Layer 12 of a small transformer language model trained on English Wikipedia (15 layers, counted from 0, width 128).
A neuron's activation on a vector x is GELU(weights . x), where the dot is the dot product.
The model reads these tokens: " of" " ar" "ts" " and" " c" "ra" "f" "ts" "," " professional" " and" " industry" " associ" "ations" " and" " other"

The vector x that enters this layer's MLP at each token. A number n stands for (n - 500) times 0.015.
0 " of": 546,461,553,418,451,435,451,24,651,550,520,570,494,500,390,355,560,493,575,576,538,643,696,496,485,522,496,449,596,551,447,615,663,405,407,438,493,528,473,499,471,539,677,272,482,502,516,442,452,502,615,536,615,511,470,457,654,415,478,518,533,440,636,465,432,468,355,313,424,536,509,365,600,571,506,494,520,607,448,592,537,519,317,618,607,547,477,589,595,518,391,600,510,413,409,508,790,527,504,513,584,406,489,506,497,559,530,521,557,516,395,447,501,469,509,466,347,463,582,549,545,563,330,537,480,508,424,493
1 " ar": 523,462,546,506,409,552,466,92,575,730,521,462,509,513,413,316,436,481,625,666,569,518,414,526,531,585,501,435,534,472,548,528,566,371,588,487,442,370,506,576,591,426,457,550,501,469,566,415,446,408,602,555,520,550,444,441,609,421,520,384,637,392,641,579,393,536,441,359,585,631,539,423,436,577,614,611,433,593,417,545,314,336,565,620,644,581,583,489,464,338,509,393,578,178,375,516,568,501,601,615,571,321,489,410,493,533,526,567,535,612,457,523,492,461,486,648,477,548,700,478,503,474,396,522,455,537,410,536
2 "ts": 450,499,519,454,657,540,484,158,486,726,543,509,572,580,431,436,471,579,537,646,501,551,475,477,502,489,527,339,544,545,411,543,651,289,475,525,463,374,562,348,446,564,491,435,497,455,520,421,547,584,574,412,452,554,472,508,719,390,508,499,640,306,457,459,377,516,450,500,692,623,502,396,383,589,630,547,422,561,552,600,482,407,634,739,599,525,548,487,490,573,496,402,552,146,570,519,623,452,681,439,551,435,506,474,576,385,480,576,428,480,565,588,423,475,517,540,487,595,469,483,422,488,460,606,399,390,288,495
3 " and": 565,435,534,436,623,507,429,103,428,743,508,522,453,537,469,309,599,564,627,646,527,497,569,489,525,531,542,389,564,550,485,565,640,363,426,449,543,467,492,529,489,425,417,525,563,540,499,527,487,413,624,572,530,457,481,531,565,477,447,423,560,378,499,539,345,609,539,436,524,483,479,434,476,566,846,425,428,473,542,516,516,455,561,600,636,605,598,519,496,429,364,426,583,196,407,530,573,573,510,489,491,417,442,472,505,519,651,527,633,383,435,638,323,469,441,523,606,533,561,492,521,510,409,555,358,474,340,446
4 " c": 502,532,487,529,447,498,578,249,556,851,509,408,483,519,500,266,596,505,620,647,473,546,508,469,489,611,447,479,515,544,501,453,623,394,583,527,485,262,578,514,459,494,478,550,519,536,530,617,555,335,609,518,478,647,471,433,498,253,476,508,579,410,616,458,243,543,485,447,456,696,348,459,496,571,557,578,395,576,325,503,534,534,445,572,556,509,536,510,476,324,565,417,625,231,478,377,516,667,487,535,589,289,465,404,573,501,497,517,575,662,617,728,460,451,423,603,533,465,569,579,634,465,368,536,368,418,365,480
5 "ra": 590,446,607,365,402,485,626,200,654,754,502,520,488,594,550,269,416,388,485,650,551,605,359,472,540,622,509,428,583,551,308,529,608,557,495,566,484,322,544,529,495,505,357,524,295,572,438,488,509,495,494,486,471,547,497,512,612,316,622,409,729,446,578,597,339,640,553,471,698,713,564,405,383,490,368,462,495,452,589,617,534,338,487,510,574,525,577,462,567,516,361,419,627,328,590,644,519,460,523,598,519,475,505,503,764,387,489,511,469,540,586,521,499,335,460,469,514,457,489,523,449,534,437,468,483,408,393,515
6 "f": 540,405,595,464,477,565,506,341,402,505,442,518,425,489,603,466,259,375,468,625,590,602,368,400,646,624,668,380,477,505,475,528,559,554,669,419,455,496,607,284,471,410,574,602,256,475,438,508,482,443,477,592,543,580,551,463,608,304,327,510,824,446,577,599,355,604,537,439,774,456,388,459,460,555,512,478,420,491,345,459,556,392,612,569,515,517,572,420,523,530,542,377,569,231,482,619,450,475,579,559,507,427,468,486,538,485,581,598,599,497,437,644,479,408,389,690,521,316,507,501,579,608,645,601,473,589,361,433
7 "ts": 519,425,464,461,562,504,488,251,500,722,441,456,526,640,410,342,460,555,532,696,501,645,459,472,505,493,566,298,541,480,462,539,599,366,462,613,480,421,463,361,404,620,588,482,487,426,522,525,514,531,531,400,466,557,485,597,607,356,483,450,686,375,450,408,355,478,423,547,569,692,527,516,460,495,554,494,483,570,447,597,512,382,613,809,575,473,561,501,507,529,601,473,610,90,524,579,520,443,621,447,627,429,558,495,547,360,489,638,493,444,446,656,421,525,560,544,588,582,470,473,462,439,478,561,370,415,266,505
8 ",": 507,512,528,527,602,517,516,173,430,593,494,557,503,632,508,350,585,555,511,679,510,559,648,421,479,434,544,346,584,591,423,618,607,408,431,557,519,440,439,471,428,564,496,520,534,485,494,517,528,387,611,529,526,497,504,514,628,453,377,385,644,399,651,473,359,523,426,407,519,571,493,449,563,547,833,456,396,437,420,569,541,340,449,526,535,553,545,437,461,519,227,560,590,155,431,544,595,450,565,573,527,409,485,523,588,458,658,463,579,528,442,644,393,493,473,448,568,589,565,486,479,549,435,479,433,431,330,546
9 " professional": 511,464,573,538,726,537,528,170,486,694,548,490,389,443,463,435,512,599,532,633,579,568,488,563,549,593,414,442,526,580,544,518,676,458,482,533,440,423,565,412,534,484,520,517,565,539,466,521,503,586,611,621,596,495,543,398,661,304,413,524,561,291,538,539,308,522,560,329,624,547,606,360,442,501,659,632,440,544,426,463,415,374,571,516,536,539,469,487,376,396,458,379,635,149,522,567,591,465,595,485,550,384,507,497,545,540,502,531,492,510,496,464,354,560,473,621,473,457,552,465,662,499,446,533,295,406,243,501
10 " and": 508,488,501,484,459,447,390,90,489,764,538,476,506,503,489,400,572,578,717,649,606,466,479,504,540,480,443,324,522,591,553,590,662,401,446,447,507,456,464,464,447,415,421,525,630,574,433,557,525,406,563,527,503,446,450,518,569,508,547,427,584,311,485,682,277,545,521,391,620,552,501,441,464,562,822,372,480,428,517,484,580,493,663,506,613,524,576,535,361,480,469,351,668,328,392,436,534,589,516,488,443,408,502,462,509,555,593,509,584,424,546,552,378,445,479,563,531,526,568,480,619,509,436,627,411,392,395,480
11 " industry": 491,476,453,514,640,539,421,183,470,635,585,439,542,607,536,445,550,515,558,551,744,579,463,574,534,487,515,390,646,578,396,597,652,404,509,676,481,409,574,391,484,528,574,415,581,539,545,445,537,574,571,512,552,467,455,449,652,378,486,503,580,280,465,554,320,603,547,355,579,634,554,419,473,474,603,521,429,516,463,485,430,382,552,617,655,511,603,539,419,447,483,439,697,173,494,540,509,431,652,399,551,339,485,477,539,411,514,608,515,421,455,508,355,483,519,618,460,528,510,545,511,422,476,480,346,433,176,530
12 " associ": 471,449,625,533,470,520,482,221,490,718,477,480,355,477,483,479,482,505,596,631,691,536,456,476,372,628,417,409,540,531,564,508,514,504,452,517,492,417,631,407,519,427,573,509,488,493,447,576,413,457,537,567,624,413,369,454,684,248,386,418,676,254,688,592,394,652,517,408,574,735,507,447,521,383,638,508,443,663,343,538,359,433,500,517,622,574,538,505,520,409,562,398,674,266,574,489,568,496,590,430,530,415,510,414,543,433,442,495,585,481,602,504,485,456,545,678,575,439,607,500,568,532,404,505,468,419,192,614
13 "ations": 505,466,473,467,617,612,356,201,484,578,543,470,545,585,477,437,466,595,469,701,607,622,577,503,513,526,487,407,596,563,457,634,570,373,464,621,495,610,464,417,410,556,558,357,547,510,572,561,493,517,597,513,513,424,404,495,714,411,508,402,644,361,432,409,408,510,519,469,583,595,544,485,538,530,657,491,416,464,439,560,491,334,538,577,613,493,574,535,499,578,499,449,640,210,613,565,668,349,604,452,600,321,518,514,587,338,446,598,436,478,466,581,253,442,546,565,541,541,588,446,420,376,450,525,347,436,186,511
14 " and": 532,453,506,504,592,522,417,103,420,737,518,447,522,567,461,359,653,589,635,643,602,471,550,532,558,502,521,371,616,569,512,608,639,408,456,451,491,558,406,524,460,393,424,464,555,523,528,525,480,398,574,572,526,453,466,511,610,559,495,443,563,317,466,593,301,511,537,391,537,530,476,480,467,554,833,322,454,451,529,513,502,477,564,534,665,553,609,557,467,544,394,406,609,208,398,464,581,580,546,453,485,430,459,515,530,534,605,509,565,402,467,571,370,446,470,528,603,534,576,413,538,448,485,569,372,436,297,479
15 " other": 502,439,548,540,606,458,571,106,478,676,548,438,527,487,474,445,658,483,513,649,635,542,506,474,493,574,533,385,563,586,505,470,678,497,453,568,424,486,423,509,434,551,418,369,538,516,536,426,529,497,654,531,519,486,424,459,541,392,443,490,547,266,597,556,268,563,568,310,589,507,577,448,507,476,751,495,389,535,514,432,547,435,526,611,677,451,588,479,460,519,471,320,653,185,483,514,491,560,613,504,555,459,477,515,525,546,448,526,630,433,445,460,508,444,499,554,601,565,572,496,578,450,455,504,350,448,259,529

Each question shows the input weights of one neuron of the MLP. A number n stands for (n - 500) times 0.0011.

n386: 482,381,198,497,428,479,585,514,610,480,555,432,633,598,632,569,407,546,541,549,584,626,387,585,324,447,435,528,603,630,470,386,658,534,656,646,500,677,369,562,460,648,455,392,461,684,361,301,559,534,685,294,642,724,410,553,426,462,419,552,431,366,462,487,485,608,362,614,536,472,485,312,482,442,433,571,500,482,723,534,672,472,484,344,557,679,427,542,395,482,452,470,416,555,412,521,299,534,555,461,548,402,556,563,442,587,518,392,347,458,544,440,586,472,432,389,559,683,388,473,610,373,672,561,491,404,427,506
On which token does it fire most, and how strongly? 15 " other", at about 1.9

n348: 642,613,446,510,439,484,391,503,497,331,707,487,430,434,340,285,452,594,545,465,566,534,447,422,326,246,579,522,512,408,500,393,430,612,356,614,434,617,464,560,459,531,659,633,506,420,571,465,598,478,581,487,471,490,525,487,497,666,654,340,214,439,291,617,399,446,725,402,524,428,571,645,525,296,546,433,408,602,506,569,503,513,526,482,664,662,593,591,540,559,417,628,440,478,516,243,624,472,540,587,509,513,364,497,329,592,367,624,411,457,650,485,524,544,560,386,598,456,614,497,531,292,456,607,339,503,636,568
On which three tokens does it fire most, strongest first? 14 " and", 10 " and", 13 "ations"

n438: 388,616,459,738,590,481,778,471,522,434,333,456,617,450,377,548,353,403,362,650,478,374,475,575,513,284,459,545,518,516,613,330,423,547,497,449,462,383,458,525,304,595,610,620,381,353,606,580,415,566,540,525,351,432,615,490,485,621,571,711,331,468,404,545,460,395,555,557,518,561,509,494,553,503,450,354,696,379,583,381,516,566,503,478,512,422,516,588,666,491,525,662,685,472,516,515,592,380,556,447,558,450,373,625,379,251,491,408,427,696,248,602,351,481,651,465,424,668,465,531,362,472,497,372,367,595,500,509
Its two highest activations, in order, are on tokens 7 "ts", 13 "ations"

n368: 403,538,487,517,446,411,487,551,692,339,602,589,388,474,236,655,677,536,477,324,421,538,304,656,490,540,410,527,450,503,596,711,327,431,283,560,660,531,531,428,758,602,564,579,618,407,393,653,596,660,650,648,576,372,500,376,473,446,490,569,298,524,522,473,503,528,638,632,350,596,419,424,385,477,565,596,540,685,510,480,558,451,470,503,605,432,322,551,564,637,539,477,470,389,722,593,585,248,572,439,548,451,424,329,407,287,468,560,690,641,400,481,481,606,612,596,434,568,444,438,523,380,408,447,325,377,555,552
It fires most on token 9 " professional"

n305: 626,428,656,494,628,692,328,596,503,576,731,384,397,366,434,411,536,583,578,386,684,481,395,360,387,672,354,610,463,675,500,500,391,516,480,254,471,524,537,471,561,654,615,752,391,406,538,259,423,299,452,535,442,418,679,444,305,562,469,615,422,458,494,622,450,365,425,432,378,447,598,442,423,661,582,601,400,519,541,465,437,583,418,368,341,586,443,503,425,437,591,541,575,489,556,466,347,636,471,459,553,577,762,546,572,653,607,497,445,472,542,554,571,400,523,403,552,357,532,204,478,462,545,424,570,442,541,607
It fires most on token 9 " professional"

n400: 560,472,546,350,355,481,628,591,621,327,477,468,574,625,509,546,366,484,467,322,445,701,698,713,412,474,533,643,281,532,462,574,456,407,441,477,442,590,408,558,458,497,284,403,478,487,529,591,471,519,659,458,458,457,536,569,473,537,434,545,579,455,329,580,256,552,724,613,569,515,579,325,513,529,544,480,681,385,304,462,690,455,546,554,525,624,440,472,387,535,679,628,546,477,549,371,416,312,516,658,612,307,390,520,406,523,554,403,529,538,213,608,466,633,597,348,451,826,536,513,484,459,455,515,601,458,475,415
Its two highest activations, in order, are on tokens 13 "ations", 7 "ts"

n271: 722,579,476,316,421,278,447,362,650,466,345,659,456,564,447,507,381,530,497,434,585,500,497,543,341,503,551,741,545,469,487,642,579,273,643,361,738,525,366,409,514,503,458,466,572,596,603,490,466,416,290,510,595,686,456,308,453,532,576,608,388,531,411,448,533,317,528,395,343,201,467,419,561,759,610,653,547,407,513,610,476,557,476,513,503,587,374,513,556,530,599,500,653,587,311,634,503,700,510,599,559,456,595,672,579,578,553,412,452,265,343,437,435,503,588,449,415,383,626,463,450,284,517,494,623,507,696,368
It fires most on token 0 " of"

n421: 620,412,522,550,475,593,534,517,475,577,653,428,603,426,518,685,522,383,516,392,547,226,682,518,516,575,598,834,551,550,612,563,549,481,592,660,410,334,610,425,390,459,542,563,443,642,595,478,563,485,565,447,472,350,456,383,445,275,561,562,339,535,331,609,373,559,433,647,306,597,518,425,450,547,601,497,328,482,421,509,603,693,510,637,256,552,414,545,494,482,454,605,513,469,369,615,597,494,469,368,455,456,519,446,503,465,426,516,478,361,370,411,581,399,759,669,409,546,575,383,392,352,431,414,454,481,592,451
It fires most on token 11 " industry"

n411: 428,435,239,466,353,413,483,527,464,354,460,799,517,477,556,599,524,463,405,544,426,493,497,543,530,358,395,659,490,362,308,453,500,580,337,507,620,416,484,386,503,490,533,534,416,527,421,578,332,616,685,258,392,373,571,548,565,416,693,517,575,481,557,721,588,321,356,564,718,650,454,500,369,617,513,470,456,616,618,510,659,573,231,605,442,401,493,448,396,596,467,450,652,610,438,330,465,503,460,355,377,667,551,469,641,524,549,794,402,552,422,605,455,649,658,365,456,520,446,536,400,593,708,560,675,325,450,539
On which three tokens does it fire most, strongest first? 5 "ra", 2 "ts", 7 "ts"

n325: 344,680,550,457,507,536,471,623,807,560,474,437,500,510,532,571,580,493,550,441,596,513,644,480,440,503,530,633,405,570,577,536,625,467,537,500,618,429,450,800,596,447,519,715,341,487,549,600,619,598,454,464,327,527,510,279,512,557,506,681,429,485,456,354,420,626,571,470,461,491,467,377,602,444,480,417,689,314,597,647,309,497,423,481,564,422,383,366,613,461,465,650,403,488,594,227,575,410,324,510,426,306,434,376,574,253,506,503,523,394,366,503,707,394,619,304,616,660,467,376,487,471,474,657,588,287,389,587
It fires most on token 5 "ra"

n316: 404,408,444,411,410,649,626,530,481,450,396,575,386,396,353,407,345,590,536,646,395,506,619,436,434,428,487,500,565,651,535,383,494,584,675,694,390,748,420,572,565,513,427,461,538,414,365,398,343,684,555,722,546,530,661,662,401,503,373,490,335,515,302,490,424,692,673,601,573,566,587,523,503,448,532,559,549,442,675,423,628,461,543,653,478,400,417,422,500,487,452,648,553,384,251,611,537,507,394,535,352,432,444,394,463,800,334,530,398,377,530,545,503,549,458,621,183,394,572,490,529,616,529,522,580,441,622,398
It fires most on token 9 " professional"

n137: 458,395,566,556,494,466,604,514,488,405,343,509,466,457,421,532,659,310,569,434,444,446,561,338,606,369,472,618,506,369,593,392,425,402,416,428,472,583,515,549,708,435,464,206,584,541,585,394,416,577,537,565,556,740,594,575,400,559,491,491,467,523,655,573,524,479,617,525,563,347,546,643,349,417,692,569,562,610,509,335,599,383,519,814,512,573,540,446,458,473,446,634,456,445,352,626,324,550,588,436,380,457,491,519,439,556,591,509,466,350,441,418,527,699,358,416,577,518,326,369,681,552,352,643,467,705,445,491
On which token does it fire most, and how strongly? 15 " other", at about 1.9

n157: 395,416,527,500,520,387,553,482,523,563,510,690,370,513,666,602,439,467,270,263,396,494,652,447,383,530,604,554,592,292,597,420,439,520,190,627,626,624,519,547,507,663,661,567,249,365,516,665,300,741,273,557,450,527,513,530,564,455,526,364,545,389,509,630,390,475,456,440,490,540,539,550,337,450,503,450,513,572,686,431,486,493,365,442,548,523,667,596,419,467,588,388,550,586,381,529,355,617,743,448,445,586,447,578,391,476,268,396,369,329,544,418,629,647,403,547,363,563,671,484,639,635,523,475,356,550,588,480
On which token does it fire most, and how strongly? 12 " associ", at about 0.8

n452: 497,384,451,467,424,358,535,382,564,421,574,312,578,729,418,483,719,587,503,476,438,405,359,740,477,464,520,454,525,246,657,361,425,442,530,565,387,530,429,623,620,354,425,727,531,733,557,428,493,612,388,532,578,513,372,497,584,640,535,536,629,581,534,480,296,229,335,497,431,476,564,416,413,400,573,559,529,542,414,452,758,439,431,459,312,503,608,441,361,516,285,663,457,512,431,610,577,438,529,538,384,474,477,414,697,408,459,474,700,557,425,551,613,611,562,510,351,612,585,398,484,395,639,482,459,555,634,582
It fires most on token 1 " ar"

n242: 430,391,440,296,643,460,349,376,423,277,516,746,434,475,488,500,594,552,383,590,456,642,500,448,284,444,428,556,497,544,545,422,352,593,676,522,500,416,409,612,397,351,410,503,545,702,442,613,500,485,432,404,563,395,503,639,483,563,661,621,464,592,532,465,605,337,592,541,600,469,515,509,348,534,316,647,481,675,397,411,535,389,446,792,515,396,674,539,527,586,461,589,513,381,586,545,523,366,448,427,581,485,531,481,410,711,427,619,440,551,569,408,467,747,531,653,544,355,415,417,407,525,674,524,494,422,512,463
On which three tokens does it fire most, strongest first? 7 "ts", 13 "ations", 2 "ts"

n505: 417,461,596,456,365,581,356,620,594,583,514,595,435,342,662,462,425,299,349,427,418,523,601,457,439,500,503,278,371,469,375,527,691,520,582,421,406,667,365,419,425,463,572,588,451,733,530,476,565,577,734,629,548,490,647,576,572,536,497,470,536,500,346,772,717,526,427,429,457,475,664,476,595,578,473,579,531,670,401,738,391,449,538,338,644,510,373,444,533,771,322,570,230,651,507,685,440,394,416,357,530,514,558,438,649,507,407,643,411,566,411,583,602,363,385,418,510,684,387,503,308,400,402,381,397,456,453,517
On which three tokens does it fire most, strongest first? 5 "ra", 0 " of", 13 "ations"

n312: 597,533,417,555,444,517,622,574,537,494,435,428,476,497,467,772,831,574,486,427,469,629,608,668,267,383,369,548,474,565,420,466,341,537,583,442,551,551,371,558,473,517,649,401,530,659,584,600,329,510,409,418,606,409,400,517,663,520,563,391,487,576,397,370,444,500,312,452,411,562,312,743,667,425,460,321,630,527,643,355,289,466,500,480,507,574,581,559,639,507,523,601,393,400,462,424,260,534,429,477,493,381,586,660,366,724,641,593,465,305,645,574,628,610,480,370,609,345,747,510,372,641,640,500,356,301,446,627
On which token does it fire most, and how strongly? 14 " and", at about 0.19

n35: 451,521,494,273,484,572,639,395,546,344,696,441,578,491,362,350,664,488,290,401,516,205,534,451,421,374,550,465,416,409,676,503,479,550,608,513,369,547,467,450,500,531,570,773,569,380,651,424,519,481,426,728,494,436,519,481,500,494,619,528,573,526,444,439,412,551,726,393,549,554,315,306,619,531,488,453,569,478,515,491,503,416,484,552,609,580,678,491,302,361,515,568,453,645,545,625,565,462,534,632,521,519,516,373,392,399,396,450,490,412,408,282,506,572,566,371,654,525,582,376,565,605,725,381,586,547,552,442
It fires most on token 1 " ar"

n161: 469,426,324,385,494,696,591,535,409,324,541,443,586,629,391,659,612,513,681,592,554,565,525,591,676,516,474,346,382,395,417,456,367,503,423,471,364,435,717,573,395,548,386,322,485,474,591,426,653,623,478,478,516,383,724,436,509,463,481,497,624,641,398,585,580,418,510,583,451,657,584,347,405,465,319,503,357,631,519,604,415,465,423,553,604,359,369,515,398,607,395,560,468,452,461,432,655,385,403,578,497,484,487,526,491,311,350,516,654,503,699,672,693,519,506,583,369,591,641,469,305,415,713,461,643,541,384,506
It fires most on token 2 "ts"

n51: 581,387,500,562,603,479,461,330,730,481,616,506,534,534,314,578,630,506,441,357,608,434,464,603,432,531,432,485,485,531,440,393,545,524,472,302,357,603,483,626,506,371,500,654,459,587,560,395,611,762,391,383,392,616,525,263,508,559,416,469,563,531,471,585,548,450,631,552,524,646,415,515,414,567,506,379,608,355,383,464,674,585,550,521,479,767,464,592,324,579,581,394,243,530,459,506,398,722,594,440,485,576,608,650,557,525,503,509,472,536,270,431,521,559,531,509,343,585,293,424,524,352,491,578,449,611,461,494
It fires most on token 14 " and"

n256: 404,480,596,477,594,489,634,589,540,542,583,641,330,454,469,474,419,503,418,500,410,455,446,577,578,526,546,491,492,535,545,474,693,295,410,543,491,642,535,509,552,540,383,604,586,480,460,340,209,577,469,440,474,385,651,395,532,448,455,509,357,540,372,399,494,443,623,448,634,516,735,474,445,592,486,544,393,582,553,671,470,474,623,649,472,668,460,530,480,352,380,437,552,449,714,528,494,526,616,435,497,509,509,594,325,532,401,399,512,464,264,393,469,407,483,312,411,460,477,656,685,452,509,519,607,639,455,463
On which token does it fire most, and how strongly? 9 " professional", at about 3.6

n310: 624,282,541,521,549,425,615,580,473,339,435,405,435,615,497,726,538,365,365,478,462,709,483,681,267,538,751,466,435,493,414,466,626,605,448,431,618,475,406,640,398,463,576,609,615,321,389,397,408,696,621,360,459,294,617,379,434,392,523,636,473,544,610,482,625,458,583,459,464,488,446,428,520,456,577,483,514,278,473,530,592,646,749,633,408,591,534,582,530,406,633,652,503,591,298,238,461,534,463,660,513,520,384,479,672,414,574,634,393,394,293,467,303,335,367,582,490,301,455,638,429,571,585,597,477,527,503,310
On which token does it fire most, and how strongly? 6 "f", at about 1.3

n113: 595,431,464,523,598,391,471,587,306,442,570,468,561,656,330,418,474,446,373,398,394,375,459,576,400,542,490,795,659,694,625,465,382,653,409,649,628,449,421,702,481,343,372,362,553,425,598,575,661,490,471,622,561,559,549,568,621,364,610,487,400,497,387,464,233,527,300,506,416,500,589,316,452,567,655,241,568,532,594,465,381,727,559,397,367,563,377,738,459,551,516,494,529,531,467,497,420,513,437,361,708,487,494,591,416,552,497,442,549,547,367,503,562,552,622,474,394,478,432,570,586,699,420,530,500,577,405,434
It fires most on token 14 " and"

n179: 578,602,455,506,461,478,405,483,702,538,246,433,490,481,519,744,307,573,458,628,378,441,528,440,542,583,619,192,415,484,543,443,503,491,513,500,551,607,548,688,650,490,475,401,592,400,356,471,631,396,550,478,449,650,558,468,383,583,702,525,615,447,367,392,364,555,617,526,426,480,444,522,306,354,437,510,372,610,403,415,516,430,481,453,488,531,466,617,522,409,460,519,574,560,480,271,348,481,497,475,651,379,449,636,411,349,422,503,732,667,471,581,346,673,586,634,465,428,340,667,462,368,436,337,644,570,663,603
It fires most on token 4 " c"

n479: 531,521,380,639,388,484,515,577,302,477,369,660,447,575,408,612,503,519,484,564,456,485,426,275,355,472,402,475,485,462,494,594,588,571,611,727,593,381,444,363,679,513,400,591,657,424,715,608,494,571,454,588,440,538,386,411,414,587,591,562,454,610,491,519,415,485,449,494,72,434,620,582,562,528,534,434,478,512,387,723,432,534,544,500,355,682,438,440,460,398,518,549,585,572,465,561,730,531,639,577,461,431,337,624,564,298,681,456,614,545,282,620,636,434,494,403,440,562,487,509,568,448,491,361,500,437,494,472
Its two highest activations, in order, are on tokens 8 ",", 4 " c"

n431: 461,792,660,593,419,592,687,578,549,584,589,447,722,415,704,503,530,529,265,522,330,494,634,578,424,447,360,623,364,610,555,583,625,415,339,520,280,472,522,474,662,454,561,553,519,550,412,587,424,602,464,444,603,629,607,339,396,506,577,510,597,396,343,595,401,730,638,556,452,349,419,523,487,517,500,557,457,608,594,287,599,398,487,594,545,415,458,535,400,477,387,431,537,538,392,230,565,693,340,451,513,543,390,413,689,467,422,523,661,532,369,393,685,477,401,460,440,598,513,562,582,415,431,425,623,443,409,248
It fires most on token 4 " c"

n111: 366,590,476,322,408,460,365,642,487,373,344,613,383,497,471,524,544,523,527,348,313,490,559,379,600,530,544,470,567,717,296,337,384,530,308,523,394,658,563,580,467,247,581,543,532,672,598,322,413,464,687,360,627,633,446,379,656,605,678,527,578,491,601,479,542,592,639,643,477,576,680,530,573,407,543,517,513,729,389,513,466,477,527,406,510,447,340,519,484,618,406,382,584,512,425,464,393,590,277,725,535,477,614,388,503,302,425,390,641,313,392,474,413,567,643,483,640,457,594,602,500,693,400,462,611,674,454,419
On which token does it fire most, and how strongly? 12 " associ", at about 0.21

n301: 603,314,575,565,598,629,485,483,619,550,512,494,432,552,473,509,441,494,346,480,537,587,616,543,453,522,702,503,462,559,488,358,491,570,481,599,555,483,561,605,738,225,336,608,476,500,385,335,664,607,433,596,671,592,600,350,418,426,310,638,458,534,450,430,548,509,465,515,545,523,476,478,605,571,512,419,577,430,358,494,465,601,607,575,363,521,585,577,497,600,479,570,503,415,390,647,426,438,628,418,339,746,466,415,532,497,476,363,469,527,509,388,631,730,457,292,330,616,314,311,650,594,358,494,491,550,309,566
On which token does it fire most, and how strongly? 9 " professional", at about 1.9

n213: 531,593,655,487,565,351,427,590,459,480,420,519,439,748,575,405,613,683,490,578,555,407,370,443,490,526,484,371,436,584,484,378,522,427,494,542,570,536,551,267,478,631,652,349,608,578,418,662,465,747,465,452,532,448,610,406,491,420,478,538,220,568,337,382,633,427,516,378,550,570,667,506,612,337,509,532,452,487,378,652,625,446,513,578,627,478,635,475,488,487,354,291,452,625,650,540,381,455,506,415,373,640,548,493,443,342,560,439,633,534,338,412,522,320,548,551,333,560,423,412,769,494,628,315,604,359,547,384
On which three tokens does it fire most, strongest first? 11 " industry", 9 " professional", 7 "ts"

n30: 464,461,473,426,463,556,701,660,546,642,566,433,523,477,510,320,705,378,554,320,540,497,592,631,543,470,366,500,392,426,552,460,600,655,436,466,500,553,547,660,310,447,339,517,542,692,405,655,353,665,428,440,463,405,308,618,500,411,691,500,490,574,528,582,445,484,368,590,413,235,602,333,540,593,471,624,527,310,272,441,366,318,439,474,432,556,467,519,422,457,623,342,493,689,551,613,638,280,549,542,645,460,604,564,609,278,458,641,588,442,537,647,413,714,443,490,480,763,393,530,510,523,603,424,399,574,448,461
It fires most on token 5 "ra"

n142: 422,331,391,666,814,614,465,448,638,411,585,430,455,475,463,451,381,437,513,453,443,469,453,622,522,522,471,490,618,494,580,595,568,619,375,462,506,412,431,386,602,294,644,529,347,429,587,513,414,610,381,430,446,425,580,690,220,555,506,345,475,447,503,425,617,569,471,449,380,468,459,525,547,475,400,510,643,541,618,613,490,784,545,577,580,419,594,408,670,372,719,563,558,497,571,565,539,631,519,372,506,557,538,387,509,369,475,363,567,466,603,481,485,420,532,742,249,381,388,428,418,591,433,539,425,296,597,314
It fires most on token 7 "ts"

n90: 378,353,531,497,598,485,506,537,485,357,562,401,512,500,509,513,607,558,503,700,400,482,439,521,662,687,522,456,420,578,518,689,557,691,465,500,408,391,503,382,559,463,338,578,524,396,610,431,550,565,485,543,690,253,616,487,374,628,491,503,370,471,650,357,371,479,737,267,425,642,466,649,314,605,576,409,652,619,479,469,468,651,506,624,440,436,530,551,494,482,428,497,497,522,481,346,465,313,408,591,539,509,407,538,381,563,345,709,431,404,472,774,707,516,388,428,413,546,463,479,485,417,395,579,418,541,402,515
Its two highest activations, in order, are on tokens 15 " other", 14 " and"

n119: 490,494,311,513,357,583,427,548,474,343,540,396,587,510,321,452,392,629,381,512,517,549,609,428,393,587,187,406,554,262,539,266,474,444,368,574,248,488,462,517,467,657,584,630,510,659,507,463,691,629,540,523,497,722,594,537,445,382,575,460,409,481,336,445,552,627,650,423,448,363,270,550,490,403,510,389,513,431,617,411,403,556,469,546,490,576,421,564,708,365,471,470,358,521,677,597,590,597,563,543,571,407,326,619,603,578,379,544,757,503,223,585,468,470,607,554,547,592,604,375,675,388,310,487,661,466,553,392
Its two highest activations, in order, are on tokens 4 " c", 0 " of"

n363: 541,865,557,582,382,451,493,331,590,369,454,725,631,406,583,615,436,594,418,424,712,438,664,469,334,535,496,574,403,486,627,401,398,524,354,557,476,516,520,598,489,525,480,687,626,493,434,318,535,245,559,500,401,396,464,518,351,446,370,619,407,399,487,735,534,644,349,295,695,465,445,486,458,461,479,578,451,784,514,507,438,745,393,390,286,743,372,476,373,476,479,577,553,591,532,404,449,242,552,334,619,532,560,382,424,301,510,627,539,541,482,338,449,426,482,655,405,625,539,590,605,281,651,570,559,578,465,565
It fires most on token 12 " associ"

n336: 410,768,470,566,433,536,617,262,526,393,487,671,599,588,429,762,653,682,530,525,474,382,458,565,566,503,646,553,472,619,599,293,360,321,563,285,595,433,469,566,638,579,443,398,567,330,445,447,490,562,299,244,365,423,437,553,473,629,401,533,625,567,544,453,736,394,386,500,497,506,451,526,539,661,591,404,734,351,519,484,398,399,624,526,392,497,497,345,465,613,500,425,374,532,674,420,582,484,626,523,510,448,444,714,386,527,593,467,690,656,404,636,478,523,388,434,411,370,335,594,474,455,451,428,458,563,455,580
On which token does it fire most, and how strongly? 2 "ts", at about 0.64

n476: 561,479,509,724,526,596,432,338,682,449,562,563,522,370,414,283,389,577,611,611,384,552,512,380,544,673,579,465,363,519,664,534,391,646,509,434,295,607,491,441,613,466,488,528,603,547,288,377,644,547,602,425,503,542,528,560,512,341,570,547,497,468,340,516,603,351,567,487,421,494,580,271,316,428,374,607,575,577,436,401,284,593,541,509,548,463,389,530,631,580,503,741,399,625,363,603,529,635,562,571,509,360,629,560,567,412,515,459,589,548,494,316,479,469,513,403,375,562,506,679,320,666,425,429,660,412,518,494
On which three tokens does it fire most, strongest first? 0 " of", 1 " ar", 5 "ra"

n265: 484,462,540,576,594,422,422,414,529,426,311,434,392,598,625,383,351,455,553,463,428,503,484,539,467,474,619,414,278,589,627,543,580,617,606,619,490,597,345,395,710,425,576,313,440,779,452,497,431,571,658,412,484,527,520,739,382,685,468,523,401,436,401,500,557,378,644,493,634,518,461,549,360,353,545,550,280,287,487,539,642,493,467,638,487,733,577,431,602,448,545,409,523,599,503,605,592,434,335,481,443,608,368,407,285,646,712,724,540,424,397,429,513,266,336,533,405,587,418,503,545,455,294,509,490,444,423,474
It fires most on token 3 " and"